Layer 5 of a small transformer language model trained on English Wikipedia (8 layers, counted from 0, width 96).
A neuron's activation on a vector x is GELU(gate . x) times (in . x), where the dot is the dot product.
The model reads these tokens: "-" " P" "red" "ecess" "or" ":" " Can" "on" " E" "OS" " " "6" "0" "D" "\n" "-" " Suc" "cess" "or" ":" " Can" "on" " E" "OS"

The vector x that enters this layer's MLP at each token. A number n stands for (n - 500) times 0.015.
0 "-": 557 455 533 506 484 535 532 411 473 759 517 515 503 458 644 505 490 558 506 577 361 465 527 554 480 499 413 521 636 507 482 415 436 440 436 614 527 505 464 526 408 424 487 492 506 436 474 489 467 487 498 519 554 520 560 409 503 473 514 462 491 547 420 540 516 442 410 577 409 513 489 604 496 576 526 547 443 545 522 550 509 209 507 466 518 529 528 375 496 461 543 527 548 590 546 479
1 " P": 473 546 474 532 528 434 587 492 411 810 513 465 488 531 504 544 430 517 562 469 430 456 504 516 572 631 351 504 581 533 609 342 486 444 511 543 520 374 541 504 476 422 531 439 502 562 483 511 491 368 508 522 527 384 519 465 491 494 422 526 547 553 506 489 483 446 553 501 439 504 440 557 483 569 511 486 406 416 439 504 456 585 548 482 569 501 575 572 407 516 393 458 619 543 554 485
2 "red": 384 622 561 556 498 449 495 446 347 798 406 489 500 499 413 499 408 555 420 519 496 531 479 492 550 672 411 534 489 556 541 439 540 470 479 610 405 500 537 494 448 470 481 608 520 414 456 533 484 499 501 517 623 483 593 456 497 456 489 464 415 503 606 479 577 491 517 515 427 457 534 548 537 562 551 462 490 470 534 580 445 520 465 353 516 477 501 447 554 484 451 513 495 542 384 516
3 "ecess": 460 518 535 510 509 416 563 549 466 826 510 520 501 493 477 553 374 488 492 543 395 451 507 609 524 534 526 450 567 436 371 453 474 502 430 608 453 446 496 494 363 444 591 497 505 550 558 569 537 513 454 523 584 554 449 564 493 435 529 540 411 593 565 537 612 507 448 580 484 513 575 507 540 490 502 462 338 434 514 460 380 433 445 536 497 456 461 496 402 457 577 484 496 541 509 474
4 "or": 461 508 565 528 516 448 512 493 497 917 514 437 494 517 518 464 468 474 470 549 414 494 448 555 497 500 537 536 545 525 409 571 526 405 501 558 539 498 477 482 409 461 511 471 518 581 515 547 495 493 478 543 533 446 474 503 442 546 533 542 424 515 525 504 508 570 474 566 527 500 467 534 454 504 503 522 422 457 558 426 452 218 492 486 558 497 546 476 429 434 548 505 441 568 468 516
5 ":": 517 583 424 535 530 518 534 482 542 726 610 430 509 481 513 437 468 505 507 483 262 478 612 544 467 536 484 496 606 536 484 524 479 497 462 602 455 518 424 451 423 500 515 474 502 554 496 489 492 451 507 482 441 527 504 462 502 491 527 477 517 495 522 598 485 465 448 534 503 479 470 568 548 605 546 461 436 481 544 506 530 127 427 511 532 532 540 456 479 465 560 505 545 515 498 495
6 " Can": 481 523 484 586 554 514 521 447 446 825 470 518 445 523 622 529 518 501 472 388 348 514 512 518 590 504 365 447 400 533 454 432 532 551 479 619 557 382 530 563 458 503 524 487 486 456 502 466 556 405 521 420 526 423 428 547 610 481 510 427 539 566 564 565 568 501 580 408 451 482 472 549 405 597 502 528 490 447 444 488 493 445 497 450 505 500 568 551 411 482 473 431 584 521 538 474
7 "on": 500 509 500 607 475 482 500 537 511 986 382 469 477 511 515 467 468 441 478 449 416 538 530 491 523 526 444 510 416 514 441 473 435 471 489 550 420 518 512 543 540 458 528 513 508 449 471 462 569 455 418 459 537 503 468 573 519 586 508 549 460 557 542 492 517 566 580 519 501 461 535 541 438 517 503 469 423 510 573 468 525 465 475 423 503 536 491 446 496 446 517 539 518 492 422 437
8 " E": 463 500 534 503 469 541 520 416 500 835 490 492 445 427 508 668 433 450 486 437 378 453 474 492 531 586 421 578 489 602 476 600 542 470 523 578 580 457 454 464 581 437 567 404 499 503 481 454 464 407 466 530 457 390 447 462 500 546 554 532 475 482 548 476 454 495 479 502 585 427 413 542 608 571 540 427 490 451 485 542 574 558 422 497 470 522 555 489 403 462 547 479 602 412 534 542
9 "OS": 569 502 411 542 421 473 518 485 418 957 504 461 457 469 581 562 493 536 503 459 299 532 516 535 574 451 510 481 478 518 527 517 542 500 525 515 459 478 532 609 522 447 428 535 523 532 449 480 517 509 509 512 518 503 525 368 468 550 484 524 500 501 497 464 492 483 454 433 510 436 497 553 607 530 525 440 471 517 528 498 491 471 513 517 437 499 477 396 440 507 550 544 454 478 452 515
10 " ": 529 542 411 563 485 484 477 521 477 791 542 430 470 469 549 523 438 461 499 433 445 458 551 531 430 494 376 533 615 489 480 541 542 423 597 466 536 390 475 553 450 476 568 430 481 511 563 384 520 433 498 467 526 501 564 345 482 500 498 511 454 486 477 514 557 495 586 525 452 494 483 602 596 524 578 447 497 521 528 513 418 280 478 535 533 476 542 473 452 540 565 500 701 472 478 501
11 "6": 504 525 483 493 423 399 457 451 444 688 484 469 482 477 561 572 467 528 469 414 439 499 544 470 520 408 492 539 545 523 550 418 532 538 632 503 512 504 737 490 460 413 486 471 459 428 541 427 523 468 417 498 544 566 555 377 504 516 508 419 463 522 541 554 524 465 552 434 491 578 465 576 600 528 571 470 588 519 627 460 416 258 439 457 523 533 548 439 443 576 575 485 585 429 493 511
12 "0": 443 518 510 534 457 429 496 530 478 766 489 511 536 527 554 581 417 496 545 376 479 535 511 481 525 449 495 433 562 562 483 475 476 572 556 428 536 504 656 568 466 473 437 561 481 461 535 450 478 486 413 530 549 523 646 380 402 491 477 397 480 495 550 567 553 533 538 439 519 588 428 640 557 497 502 460 534 435 502 417 440 228 509 464 555 513 503 479 472 516 547 554 463 482 479 451
13 "D": 475 546 480 572 454 462 488 422 448 856 502 485 560 551 499 539 453 538 576 456 402 527 511 419 522 473 551 468 536 532 502 636 552 417 577 472 468 588 532 583 482 390 523 524 578 439 551 476 491 410 460 585 488 423 511 373 403 561 474 510 545 524 583 513 487 460 543 421 482 480 418 521 615 440 463 526 517 508 497 547 426 326 532 465 563 464 523 465 431 479 520 475 441 506 535 480
14 "\n": 535 442 516 448 488 441 557 496 518 711 525 497 576 444 589 509 478 555 478 549 416 494 527 494 448 439 509 465 526 496 505 545 534 492 496 536 483 489 430 564 395 465 484 570 478 395 575 452 459 448 495 499 539 494 582 475 468 483 509 446 486 567 519 509 542 486 489 505 529 544 415 530 495 651 454 563 452 624 542 455 482 113 526 475 419 487 513 531 463 489 556 504 589 496 619 431
15 "-": 465 467 510 567 486 503 576 453 528 668 476 520 484 530 533 536 393 541 479 588 361 471 581 549 429 589 481 496 556 539 470 431 442 537 469 654 459 529 400 534 506 486 505 469 464 526 503 555 476 504 461 566 554 508 429 402 469 517 464 480 470 522 508 447 507 488 457 582 474 455 511 680 466 669 505 541 486 492 461 505 576 167 498 429 479 519 574 422 458 451 477 543 545 513 541 461
16 " Suc": 380 501 451 565 517 543 594 455 422 778 440 564 490 509 491 593 421 529 460 480 437 491 481 582 463 522 386 473 551 518 493 387 544 483 398 668 538 467 434 469 402 392 509 514 515 553 491 456 578 409 437 567 520 472 424 482 484 521 472 482 462 627 644 453 527 426 536 519 505 501 595 563 515 572 488 589 392 412 506 556 434 501 470 481 545 442 582 526 460 483 498 481 591 550 500 427
17 "cess": 419 598 494 574 442 446 551 549 440 870 502 592 453 461 573 532 396 555 472 518 452 471 484 525 431 532 505 530 513 457 455 390 432 438 445 601 449 580 419 476 421 460 514 476 551 508 521 545 530 575 421 578 503 514 498 575 452 490 528 499 455 596 559 442 523 484 450 539 518 541 646 527 503 533 443 534 407 447 472 517 375 449 499 503 483 454 513 506 423 483 596 438 450 446 547 519
18 "or": 470 506 532 546 549 477 542 472 498 942 493 459 482 547 499 469 476 493 471 527 460 527 448 548 470 518 527 570 532 486 420 499 480 427 486 580 489 498 465 488 361 437 509 526 557 540 493 568 470 447 484 556 516 434 447 512 442 543 515 526 453 531 583 480 475 563 489 572 554 474 522 568 464 516 462 526 431 452 519 467 449 256 502 446 485 520 528 524 439 439 501 531 458 571 483 513
19 ":": 525 553 442 486 561 501 528 493 550 734 570 462 473 502 523 430 405 531 527 533 315 535 627 531 476 554 484 494 553 510 458 450 470 495 448 627 464 498 428 480 441 502 521 521 494 527 507 533 491 474 520 510 434 571 479 461 492 508 545 486 514 472 554 587 505 457 460 548 515 423 512 594 557 648 529 450 439 481 533 523 499 132 455 470 498 521 537 455 412 474 533 450 521 515 503 478
20 " Can": 489 522 440 574 568 525 561 456 424 775 492 535 461 501 588 520 495 467 489 433 369 600 504 498 590 489 388 435 390 528 454 404 541 532 437 620 557 337 531 552 469 473 538 482 507 422 497 500 598 420 479 455 476 440 401 564 604 518 493 451 493 581 524 556 557 511 603 432 466 515 510 577 433 588 507 524 498 472 429 465 452 443 495 437 497 502 622 536 425 474 461 402 629 525 527 473
21 "on": 510 478 519 590 487 506 587 556 533 885 359 459 453 505 501 434 418 398 517 462 410 541 483 488 523 537 490 495 324 494 442 474 465 458 476 537 421 533 520 555 560 526 526 507 488 428 466 467 557 510 429 455 505 518 443 618 541 625 478 556 411 569 518 450 524 564 602 491 498 470 547 551 526 504 493 464 477 485 594 474 520 398 527 436 494 548 538 454 481 407 530 490 524 491 430 490
22 " E": 505 488 529 478 440 541 582 435 514 725 499 525 434 409 486 641 422 395 517 440 401 514 459 496 559 604 452 546 440 587 484 585 582 445 499 559 587 453 466 502 613 447 546 397 527 503 482 478 480 439 459 503 437 384 402 473 511 589 574 519 448 490 522 430 446 497 460 484 584 453 454 567 649 551 542 403 519 452 480 539 575 493 479 486 422 530 635 487 374 444 551 426 619 441 499 581
23 "OS": 594 498 395 515 410 487 624 526 423 854 501 474 415 441 540 535 526 499 545 484 297 558 528 513 556 459 545 458 399 490 513 498 595 501 508 461 463 504 500 630 569 517 451 526 587 531 478 465 514 532 514 500 520 510 506 405 464 557 444 503 462 512 492 440 451 522 433 447 526 440 535 587 590 521 484 410 504 513 550 472 475 470 502 533 375 499 533 432 421 503 581 480 465 502 403 582

Each question shows the input weights of one neuron of the MLP. A number n stands for (n - 500) times 0.0014.

n60 gate: 400 456 411 458 385 722 310 474 597 575 614 444 528 458 370 431 404 190 687 544 544 539 477 335 547 429 428 552 575 510 605 522 723 600 478 472 635 472 435 571 378 306 502 541 356 496 367 385 835 607 621 496 571 618 404 572 606 381 537 586 503 613 486 394 568 447 363 525 396 365 556 552 365 691 561 535 522 569 554 526 506 573 257 437 494 662 485 535 430 399 527 672 480 360 409 531
n60 in: 363 676 511 535 393 648 569 598 501 464 765 557 551 598 519 715 404 342 411 533 584 493 362 488 164 571 540 312 624 372 509 536 586 444 302 465 604 476 441 347 277 550 512 415 446 461 658 420 679 372 598 525 442 472 448 227 564 476 513 637 291 330 434 528 377 333 527 407 566 512 263 475 542 540 508 621 577 480 667 641 326 589 444 572 532 754 591 486 635 441 577 467 444 566 314 475
On which token does it fire most, and how strongly? 16 " Suc", at about 2.1

n140 gate: 379 349 494 340 443 397 478 580 326 452 503 446 541 675 529 518 473 407 277 656 462 257 605 477 430 593 554 501 628 470 718 387 342 316 532 554 510 454 664 439 568 628 413 440 391 591 475 609 608 611 544 449 441 404 499 445 678 340 725 519 628 541 470 246 359 451 441 688 521 615 447 538 319 550 540 589 675 649 471 522 512 592 569 632 640 330 485 432 517 564 571 379 486 453 510 319
n140 in: 347 542 596 582 741 534 183 537 319 508 396 271 465 582 387 485 617 324 525 458 376 602 571 492 399 650 619 379 420 612 400 448 577 464 400 601 400 538 603 496 678 574 500 644 432 676 415 570 625 530 349 429 557 562 410 754 525 351 498 584 391 538 525 621 560 493 801 527 493 518 445 433 371 344 535 455 383 356 503 448 697 484 317 635 624 580 351 407 536 298 636 504 574 529 439 647
Which token does this neuron like most? 14 "\n"

n67 gate: 427 441 407 485 285 515 743 624 417 481 570 390 397 533 549 429 509 467 635 438 520 466 590 672 562 472 314 615 600 452 515 298 407 419 380 428 416 512 442 445 339 464 540 672 747 429 631 532 555 494 560 582 448 526 367 573 442 301 699 271 609 292 531 466 432 393 555 712 625 432 482 543 529 443 497 407 573 582 467 598 672 530 434 448 465 668 507 506 422 512 374 544 499 495 489 659
n67 in: 476 505 516 433 501 518 456 447 442 458 655 773 562 540 449 680 488 536 415 868 574 757 344 378 583 587 673 307 463 438 476 473 509 409 563 557 539 409 490 456 320 557 454 453 425 693 345 554 503 501 261 429 525 511 719 607 458 743 477 765 531 593 695 412 454 247 462 447 530 545 543 588 513 512 479 521 484 469 361 626 529 338 658 377 435 439 427 649 490 448 560 520 409 403 380 467
Which token does this neuron like most? 17 "cess"

n73 gate: 381 603 512 570 446 598 614 504 665 457 526 424 569 537 616 499 427 481 466 430 319 429 499 511 395 627 381 498 600 619 474 500 595 368 629 471 467 501 432 411 486 679 496 537 415 303 476 624 440 479 367 429 635 753 457 433 688 523 500 636 426 496 533 539 338 374 441 625 382 432 428 481 544 553 298 584 458 603 695 457 453 596 503 392 526 493 436 484 531 648 535 561 701 420 485 518
n73 in: 459 466 459 499 600 358 549 507 543 582 632 454 460 444 653 504 574 491 701 570 490 557 332 609 467 463 428 453 561 451 522 502 584 364 274 457 434 575 312 523 615 496 594 376 644 524 582 432 326 342 555 459 375 712 505 419 466 492 457 600 604 339 399 449 402 487 419 559 505 273 475 528 778 363 709 711 681 399 431 488 452 472 651 488 546 442 509 526 514 354 422 390 494 610 509 516
On which token does it fire most, and how strongly? 10 " ", at about 2.7

n102 gate: 621 658 567 698 629 435 656 687 646 188 470 465 494 382 407 477 488 525 551 295 479 273 542 610 317 549 672 309 575 670 339 570 400 485 560 572 363 405 359 641 481 459 560 523 439 574 533 507 633 295 397 469 420 704 598 627 486 353 503 442 464 488 417 396 383 459 460 646 580 363 492 401 328 686 621 775 578 424 413 451 691 545 596 461 536 480 674 589 576 575 475 633 674 423 400 393
n102 in: 538 389 498 608 803 458 879 239 565 565 584 508 347 699 542 552 544 302 319 359 363 638 417 671 596 442 557 585 492 575 529 484 427 421 561 461 552 688 622 247 363 589 744 496 554 481 282 493 121 445 307 390 446 571 268 390 621 340 354 440 323 360 439 737 467 561 578 623 573 189 621 502 637 435 570 400 612 371 597 611 450 598 467 659 846 675 529 249 348 693 419 629 492 517 669 597
Which token does this neuron like most? 5 ":"

n50 gate: 570 377 427 485 477 626 614 539 490 672 425 448 474 465 431 388 525 366 543 432 613 504 374 568 362 482 480 639 314 280 503 560 621 524 379 416 451 610 534 484 537 491 506 538 518 446 480 476 540 429 497 498 430 508 405 602 642 577 539 634 406 390 509 497 351 460 355 379 458 416 553 659 447 396 533 421 547 628 302 467 344 487 429 621 378 503 701 509 564 603 379 380 483 621 409 431
n50 in: 550 614 475 704 594 234 473 417 457 567 596 481 540 715 592 412 555 573 224 471 516 307 582 522 564 294 553 523 571 650 605 561 445 366 678 598 485 553 642 501 584 397 486 350 434 407 277 496 497 419 471 640 706 527 437 347 486 539 439 394 563 552 562 550 455 478 536 440 451 403 445 567 328 642 459 580 409 467 523 456 688 422 498 540 480 337 418 416 388 698 357 523 540 510 391 112
Which token does this neuron like most? 7 "on"

n99 gate: 599 548 571 341 514 675 502 570 600 412 374 493 598 333 503 448 651 466 691 477 426 441 521 633 690 480 348 531 282 750 577 470 595 538 386 527 695 148 351 502 435 627 653 443 353 420 647 665 571 541 363 263 560 515 622 375 384 424 522 601 403 568 371 644 404 701 550 684 619 561 521 479 452 409 393 434 482 667 729 460 231 635 587 418 416 590 414 482 314 454 466 452 614 617 536 459
n99 in: 651 626 474 486 549 591 546 603 281 644 433 617 605 502 516 604 360 377 580 370 603 431 393 517 509 326 626 348 482 312 548 643 270 467 657 582 530 557 432 362 457 524 461 568 489 415 515 505 849 448 302 687 637 481 456 436 524 150 465 409 626 418 428 271 301 393 469 650 291 426 437 281 442 633 562 534 520 528 425 464 588 545 485 457 356 490 490 554 508 693 720 407 526 661 340 575
Which token does this neuron like most? 3 "ecess"

n83 gate: 554 452 254 329 479 389 576 531 516 468 446 593 121 459 377 586 500 526 534 513 628 442 779 402 416 581 575 432 505 491 363 448 547 400 571 480 569 566 514 501 507 432 507 746 522 547 285 471 660 373 643 528 456 317 422 793 632 460 620 427 498 663 529 608 407 309 407 518 408 502 288 490 651 656 529 484 577 568 532 499 628 576 494 518 580 331 635 626 383 450 423 369 553 498 448 478
n83 in: 560 451 877 590 544 196 441 437 546 615 451 666 456 358 497 608 616 476 413 623 613 665 563 623 599 432 464 553 540 327 433 411 676 490 618 454 463 351 460 416 448 410 592 498 569 506 438 447 460 368 627 502 542 398 533 434 425 575 582 303 391 545 741 331 588 649 416 370 427 482 305 684 718 529 481 514 395 539 732 200 484 500 234 478 470 465 253 467 573 550 465 558 384 412 636 455
Its two highest activations, in order, are on tokens 8 " E", 22 " E"

n228 gate: 487 529 552 576 307 567 400 341 729 388 667 490 501 467 485 433 569 342 365 478 547 463 564 616 454 587 527 569 482 651 674 537 423 434 402 490 504 496 313 608 580 407 709 645 605 431 674 609 512 347 688 400 403 634 754 401 667 404 532 496 665 478 267 504 491 465 306 607 539 493 531 531 452 367 733 336 249 491 568 476 465 462 505 570 562 458 456 374 498 544 349 306 500 469 567 372
n228 in: 537 391 539 546 477 547 397 516 566 577 361 146 644 339 736 522 651 443 504 585 310 585 434 562 656 436 577 412 628 446 547 607 479 275 429 622 462 494 458 511 457 480 352 603 562 572 488 450 375 520 543 369 317 610 506 584 619 407 545 464 623 377 203 572 480 480 278 500 663 629 401 448 439 527 579 754 470 454 409 484 479 394 636 730 573 370 337 660 646 476 275 568 510 587 551 658
Which token does this neuron like most? 0 "-"

n81 gate: 421 456 422 361 619 532 612 606 540 480 591 469 316 432 510 571 535 396 477 651 511 500 453 351 404 612 327 439 478 522 676 530 458 581 508 360 557 505 620 459 764 446 419 412 503 415 497 444 445 509 450 588 438 467 363 663 397 232 600 437 480 516 607 418 616 621 535 477 761 733 398 557 534 394 465 623 437 626 486 502 454 623 518 450 581 352 568 416 673 412 702 586 613 387 451 570
n81 in: 535 496 473 432 629 385 533 439 472 596 713 533 342 637 392 605 555 533 508 628 492 566 459 310 454 537 591 674 504 468 430 384 464 350 481 636 341 281 574 410 374 386 734 395 561 549 515 609 517 450 524 597 436 552 356 371 418 382 434 503 428 590 737 584 541 461 521 812 452 443 512 630 339 438 562 548 266 445 524 614 630 490 748 446 500 448 591 457 428 485 442 486 397 367 734 526
On which token does it fire most, and how strongly? 8 " E", at about 1.5

n53 gate: 377 291 534 534 471 462 650 472 644 391 336 576 464 563 520 531 471 451 497 495 599 684 575 493 489 567 388 638 515 547 438 483 538 475 546 480 474 340 500 507 379 633 380 548 608 485 417 654 353 545 501 242 366 598 426 538 706 637 466 464 587 748 603 593 247 686 500 420 400 367 476 658 504 482 417 552 345 429 387 537 365 554 491 637 560 739 452 381 384 661 538 411 490 518 588 456
n53 in: 605 560 470 544 500 596 565 582 446 453 374 704 287 656 407 334 501 478 687 535 324 616 656 664 400 499 346 469 565 419 368 507 651 514 563 600 620 508 423 550 392 460 520 374 445 343 373 561 546 627 442 550 443 560 316 612 543 414 501 499 598 571 440 320 481 386 679 485 644 766 501 342 470 524 503 492 459 481 590 567 581 594 644 457 539 541 644 676 416 294 392 388 460 656 448 595
On which three tokens does it fire most, strongest first? 20 " Can", 6 " Can", 21 "on"

n192 gate: 421 425 506 489 301 433 607 460 599 670 523 505 569 425 393 493 699 535 448 498 524 582 514 448 356 385 643 447 402 535 557 382 568 506 486 415 381 671 495 500 623 546 584 758 727 627 607 413 452 329 498 405 369 644 499 397 431 377 562 576 478 411 463 526 565 597 514 472 421 565 432 553 616 434 507 564 344 541 582 441 520 359 402 616 527 537 548 443 491 343 445 498 391 688 509 603
n192 in: 354 455 514 608 478 636 571 495 575 531 368 374 661 326 648 330 419 385 567 662 595 571 442 489 683 466 510 576 569 569 764 423 545 544 467 515 510 529 506 672 537 690 598 427 410 563 531 335 490 395 595 533 351 549 426 675 461 498 418 564 443 528 525 359 651 464 506 531 381 460 562 367 552 448 430 541 518 539 395 530 502 540 639 560 539 367 432 711 235 414 439 494 541 430 620 416
Which token does this neuron like most? 21 "on"

n230 gate: 429 510 488 449 455 665 415 444 514 574 527 464 497 688 281 447 391 662 688 411 443 547 619 578 602 420 563 349 622 543 540 427 542 455 393 484 527 466 494 466 658 723 526 543 448 722 303 610 497 538 471 516 397 521 419 473 280 296 559 546 282 417 438 546 500 535 218 531 430 734 307 524 402 572 828 415 664 533 445 465 452 619 489 509 396 411 488 347 400 482 443 234 570 430 473 656
n230 in: 360 704 299 215 468 569 667 421 541 553 551 503 484 494 390 530 467 516 597 549 546 593 402 432 314 463 535 536 626 464 527 456 388 307 529 461 524 588 544 386 401 642 757 662 349 565 456 490 722 360 460 667 570 389 417 357 471 342 500 503 687 528 574 488 232 364 470 622 322 593 280 457 431 411 658 465 472 744 799 473 512 554 425 639 449 459 374 402 401 527 356 480 573 357 518 522
On which token does it fire most, and how strongly? 1 " P", at about 1.1

n151 gate: 281 540 665 475 807 412 593 387 810 383 357 501 468 807 351 634 465 458 521 440 652 503 668 597 512 691 652 610 394 594 511 649 449 548 506 511 521 398 524 375 503 465 543 562 554 473 494 615 469 552 353 580 533 516 353 486 631 357 338 437 515 503 481 687 487 467 313 493 572 491 645 442 494 542 448 490 373 544 460 461 593 440 357 502 295 716 349 552 285 533 424 360 494 439 519 635
n151 in: 417 521 569 469 438 420 422 370 323 449 563 667 292 541 452 534 580 434 558 467 394 351 649 704 496 681 456 384 467 811 571 571 256 633 475 561 303 512 369 409 432 564 761 690 491 550 556 409 477 500 626 504 627 489 612 550 398 465 460 346 438 499 558 683 303 544 353 704 626 231 665 544 503 462 458 435 622 552 512 650 381 490 495 502 648 619 277 253 605 684 340 320 559 547 720 257
On which three tokens does it fire most, strongest first? 15 "-", 19 ":", 3 "ecess"

n121 gate: 656 478 568 271 640 527 540 306 428 540 553 520 441 397 486 456 534 428 517 229 415 330 560 565 330 294 566 571 561 368 541 390 199 706 514 518 501 377 572 568 669 493 430 610 543 380 574 486 502 515 521 645 667 471 722 588 536 669 532 581 407 460 664 716 622 686 326 435 316 429 485 526 550 565 590 401 548 585 452 583 563 568 432 421 351 324 513 725 553 411 589 573 516 549 535 612
n121 in: 220 596 477 408 476 509 453 619 614 614 698 400 601 523 519 486 569 503 491 550 453 497 341 445 466 445 531 528 482 483 656 501 633 584 457 381 542 444 488 427 480 508 572 333 571 619 493 330 477 576 387 314 562 518 585 393 565 430 593 247 510 466 367 593 592 439 693 803 301 807 506 478 389 263 504 449 611 655 582 287 371 528 609 473 445 340 615 521 294 439 642 413 616 557 452 704
Which token does this neuron like most? 11 "6"

n59 gate: 476 540 513 382 532 580 509 457 793 448 558 488 684 403 402 595 618 598 541 502 546 582 427 434 496 656 553 568 452 533 446 472 414 564 443 416 480 353 518 637 397 343 688 603 433 398 452 407 630 409 511 453 375 485 278 509 484 476 604 636 610 391 462 408 580 443 452 337 498 524 420 511 528 347 384 680 479 657 612 402 330 525 581 429 487 618 367 482 513 432 596 683 448 538 440 462
n59 in: 436 560 410 518 599 342 467 622 672 561 549 533 540 468 552 578 482 543 690 633 404 622 384 488 699 653 493 562 253 499 457 554 509 506 384 439 412 466 414 492 432 500 402 486 497 413 549 456 657 465 510 513 352 614 396 569 507 499 418 584 598 267 517 500 635 384 569 371 342 579 438 499 540 424 423 646 444 508 593 500 538 429 563 403 364 584 476 596 561 303 487 740 456 498 508 533
Which token does this neuron like most? 13 "D"

n30 gate: 418 429 389 626 623 528 579 434 620 559 263 574 427 375 665 379 513 541 476 554 480 516 298 453 559 231 680 496 500 591 317 431 576 353 349 680 529 574 589 602 326 542 810 471 363 494 415 392 609 483 709 411 610 586 574 565 509 365 423 697 514 520 466 536 521 423 547 413 676 471 598 547 553 424 612 461 465 460 476 474 479 417 564 548 465 407 330 412 584 740 653 586 411 441 617 427
n30 in: 570 627 489 575 506 450 515 356 397 493 529 533 558 545 499 415 623 516 515 474 485 386 515 301 511 407 634 488 527 368 393 452 616 242 600 684 319 442 535 643 384 657 557 691 393 514 292 468 561 704 591 655 623 381 501 381 463 625 605 461 614 365 461 581 448 699 600 333 461 565 585 452 522 497 543 425 579 609 448 409 357 520 437 415 613 352 445 485 376 465 554 386 436 425 509 384
On which token does it fire most, and how strongly? 9 "OS", at about 1.9

n241 gate: 429 529 538 358 708 434 548 574 499 582 595 561 392 427 534 622 420 473 635 660 420 437 445 301 420 521 436 686 635 463 395 366 510 470 373 484 280 595 541 643 448 457 635 387 355 411 420 502 537 536 630 418 797 510 459 588 437 456 619 588 466 531 463 452 510 484 475 382 393 417 487 527 504 528 399 458 498 675 699 586 548 577 603 472 577 494 598 562 571 363 525 267 412 511 312 570
n241 in: 545 505 474 438 641 509 571 331 497 574 390 565 491 381 448 493 398 514 386 441 257 514 477 373 402 425 537 227 579 610 523 552 690 396 369 321 443 441 444 547 648 423 587 501 614 505 469 309 578 628 557 431 585 500 607 492 584 519 396 576 470 567 619 524 510 622 458 264 330 545 332 693 400 530 429 436 590 543 569 447 426 513 640 641 582 479 525 528 542 422 568 335 547 538 464 467
On which token does it fire most, and how strongly? 21 "on", at about 3.7

n108 gate: 527 435 271 629 314 495 585 393 508 491 471 699 491 492 451 288 559 572 498 383 561 249 480 519 367 217 439 256 515 475 498 449 443 432 458 496 600 623 569 478 458 437 640 450 504 522 502 532 506 469 473 532 451 593 684 580 393 553 522 390 676 529 505 560 552 338 506 427 674 504 336 595 511 655 326 593 556 585 474 396 555 457 523 458 447 644 635 630 411 601 328 771 491 521 753 473
n108 in: 321 407 535 509 563 593 583 481 531 575 321 723 363 683 482 508 569 533 454 427 564 327 422 804 527 309 662 587 335 585 565 526 476 347 545 408 601 623 575 424 509 398 635 595 679 396 502 411 635 416 469 590 467 550 309 538 356 479 485 420 309 667 444 424 469 532 291 246 575 426 631 495 356 496 531 612 347 306 530 460 477 496 416 499 591 558 534 575 569 701 530 359 545 650 496 358
On which token does it fire most, and how strongly? 16 " Suc", at about 2.5

n169 gate: 296 395 196 478 533 476 611 445 306 381 367 573 651 593 564 646 557 326 386 548 617 278 620 698 552 718 474 516 324 496 663 501 547 548 326 471 499 577 273 491 489 470 575 513 633 497 438 432 698 578 698 432 541 593 464 593 574 459 569 697 388 547 544 443 402 496 491 328 631 401 419 548 447 520 574 408 385 307 586 554 482 418 588 657 640 398 517 471 464 434 740 542 389 514 495 495
n169 in: 546 578 546 514 333 447 585 480 424 471 415 570 342 496 509 496 608 467 557 316 452 553 337 340 644 394 614 462 524 651 552 515 371 500 663 616 465 621 537 746 288 246 491 593 437 467 609 416 635 677 417 547 388 705 580 642 435 339 579 356 597 459 533 732 510 336 567 433 460 480 508 572 655 511 468 376 473 556 835 326 338 471 420 400 395 440 427 541 211 469 544 680 486 480 440 494
On which three tokens does it fire most, strongest first? 3 "ecess", 17 "cess", 23 "OS"

n52 gate: 594 526 374 548 490 438 515 481 559 464 594 518 512 705 583 366 312 467 380 660 326 389 457 482 649 555 545 496 303 418 429 436 354 516 513 605 530 478 520 363 341 515 515 344 514 636 456 658 440 257 472 368 669 598 560 620 409 486 658 524 734 471 394 446 591 472 888 536 499 636 473 478 372 510 551 461 564 785 577 502 521 545 342 493 498 476 267 454 344 417 591 621 492 137 445 560
n52 in: 320 374 523 398 319 416 411 351 270 461 589 630 460 500 479 312 408 465 631 719 507 419 323 482 388 498 328 317 526 783 584 235 472 394 568 635 633 603 639 501 480 394 744 487 643 456 562 533 408 386 549 515 694 543 464 503 569 363 660 483 482 601 486 451 410 561 537 447 498 718 502 553 535 546 515 706 711 588 403 523 559 473 593 453 347 404 461 531 449 542 596 616 442 228 474 642
Which token does this neuron like most? 11 "6"

n170 gate: 367 553 374 619 289 519 424 454 390 420 407 440 518 709 302 540 390 512 568 548 630 466 420 699 468 342 504 486 552 440 431 575 489 488 451 440 698 591 592 488 427 459 407 578 381 510 498 516 570 356 367 449 514 516 628 554 619 505 660 651 453 634 516 387 580 587 208 373 377 558 563 531 475 571 411 342 493 562 477 542 377 571 330 456 431 430 321 568 493 701 695 605 497 464 498 625
n170 in: 351 656 814 669 380 539 340 313 497 278 589 668 500 581 477 623 454 482 519 676 671 473 699 385 516 589 543 504 572 405 303 462 454 206 562 586 507 557 562 532 369 509 447 553 573 426 566 470 403 385 447 356 598 626 715 430 669 441 407 603 681 776 367 324 475 522 493 473 497 771 668 559 435 515 393 446 361 415 427 468 377 475 429 409 532 395 672 553 676 446 494 333 493 544 606 550
On which token does it fire most, and how strongly? 17 "cess", at about 1.3

n7 gate: 642 430 705 319 403 466 451 457 437 336 512 568 586 509 601 323 441 490 169 542 520 390 450 396 532 417 411 546 575 490 561 564 323 529 417 562 463 751 528 434 670 483 519 440 428 518 439 462 397 528 469 469 734 680 656 478 419 499 553 535 591 485 586 358 458 388 579 383 647 476 384 447 615 465 342 540 440 607 456 409 634 375 605 546 487 492 555 563 483 412 474 651 572 433 603 320
n7 in: 497 528 521 600 488 585 489 534 646 587 442 449 458 538 384 460 598 679 732 497 447 588 519 414 716 367 393 481 532 593 472 651 619 611 604 451 584 482 536 560 741 365 646 465 469 520 617 417 507 594 468 452 539 225 400 512 434 628 542 388 429 539 511 591 340 394 263 189 322 543 358 579 555 381 551 607 446 536 449 374 438 472 672 557 607 414 395 534 447 410 691 486 603 529 398 488
Its two highest activations, in order, are on tokens 14 "\n", 11 "6"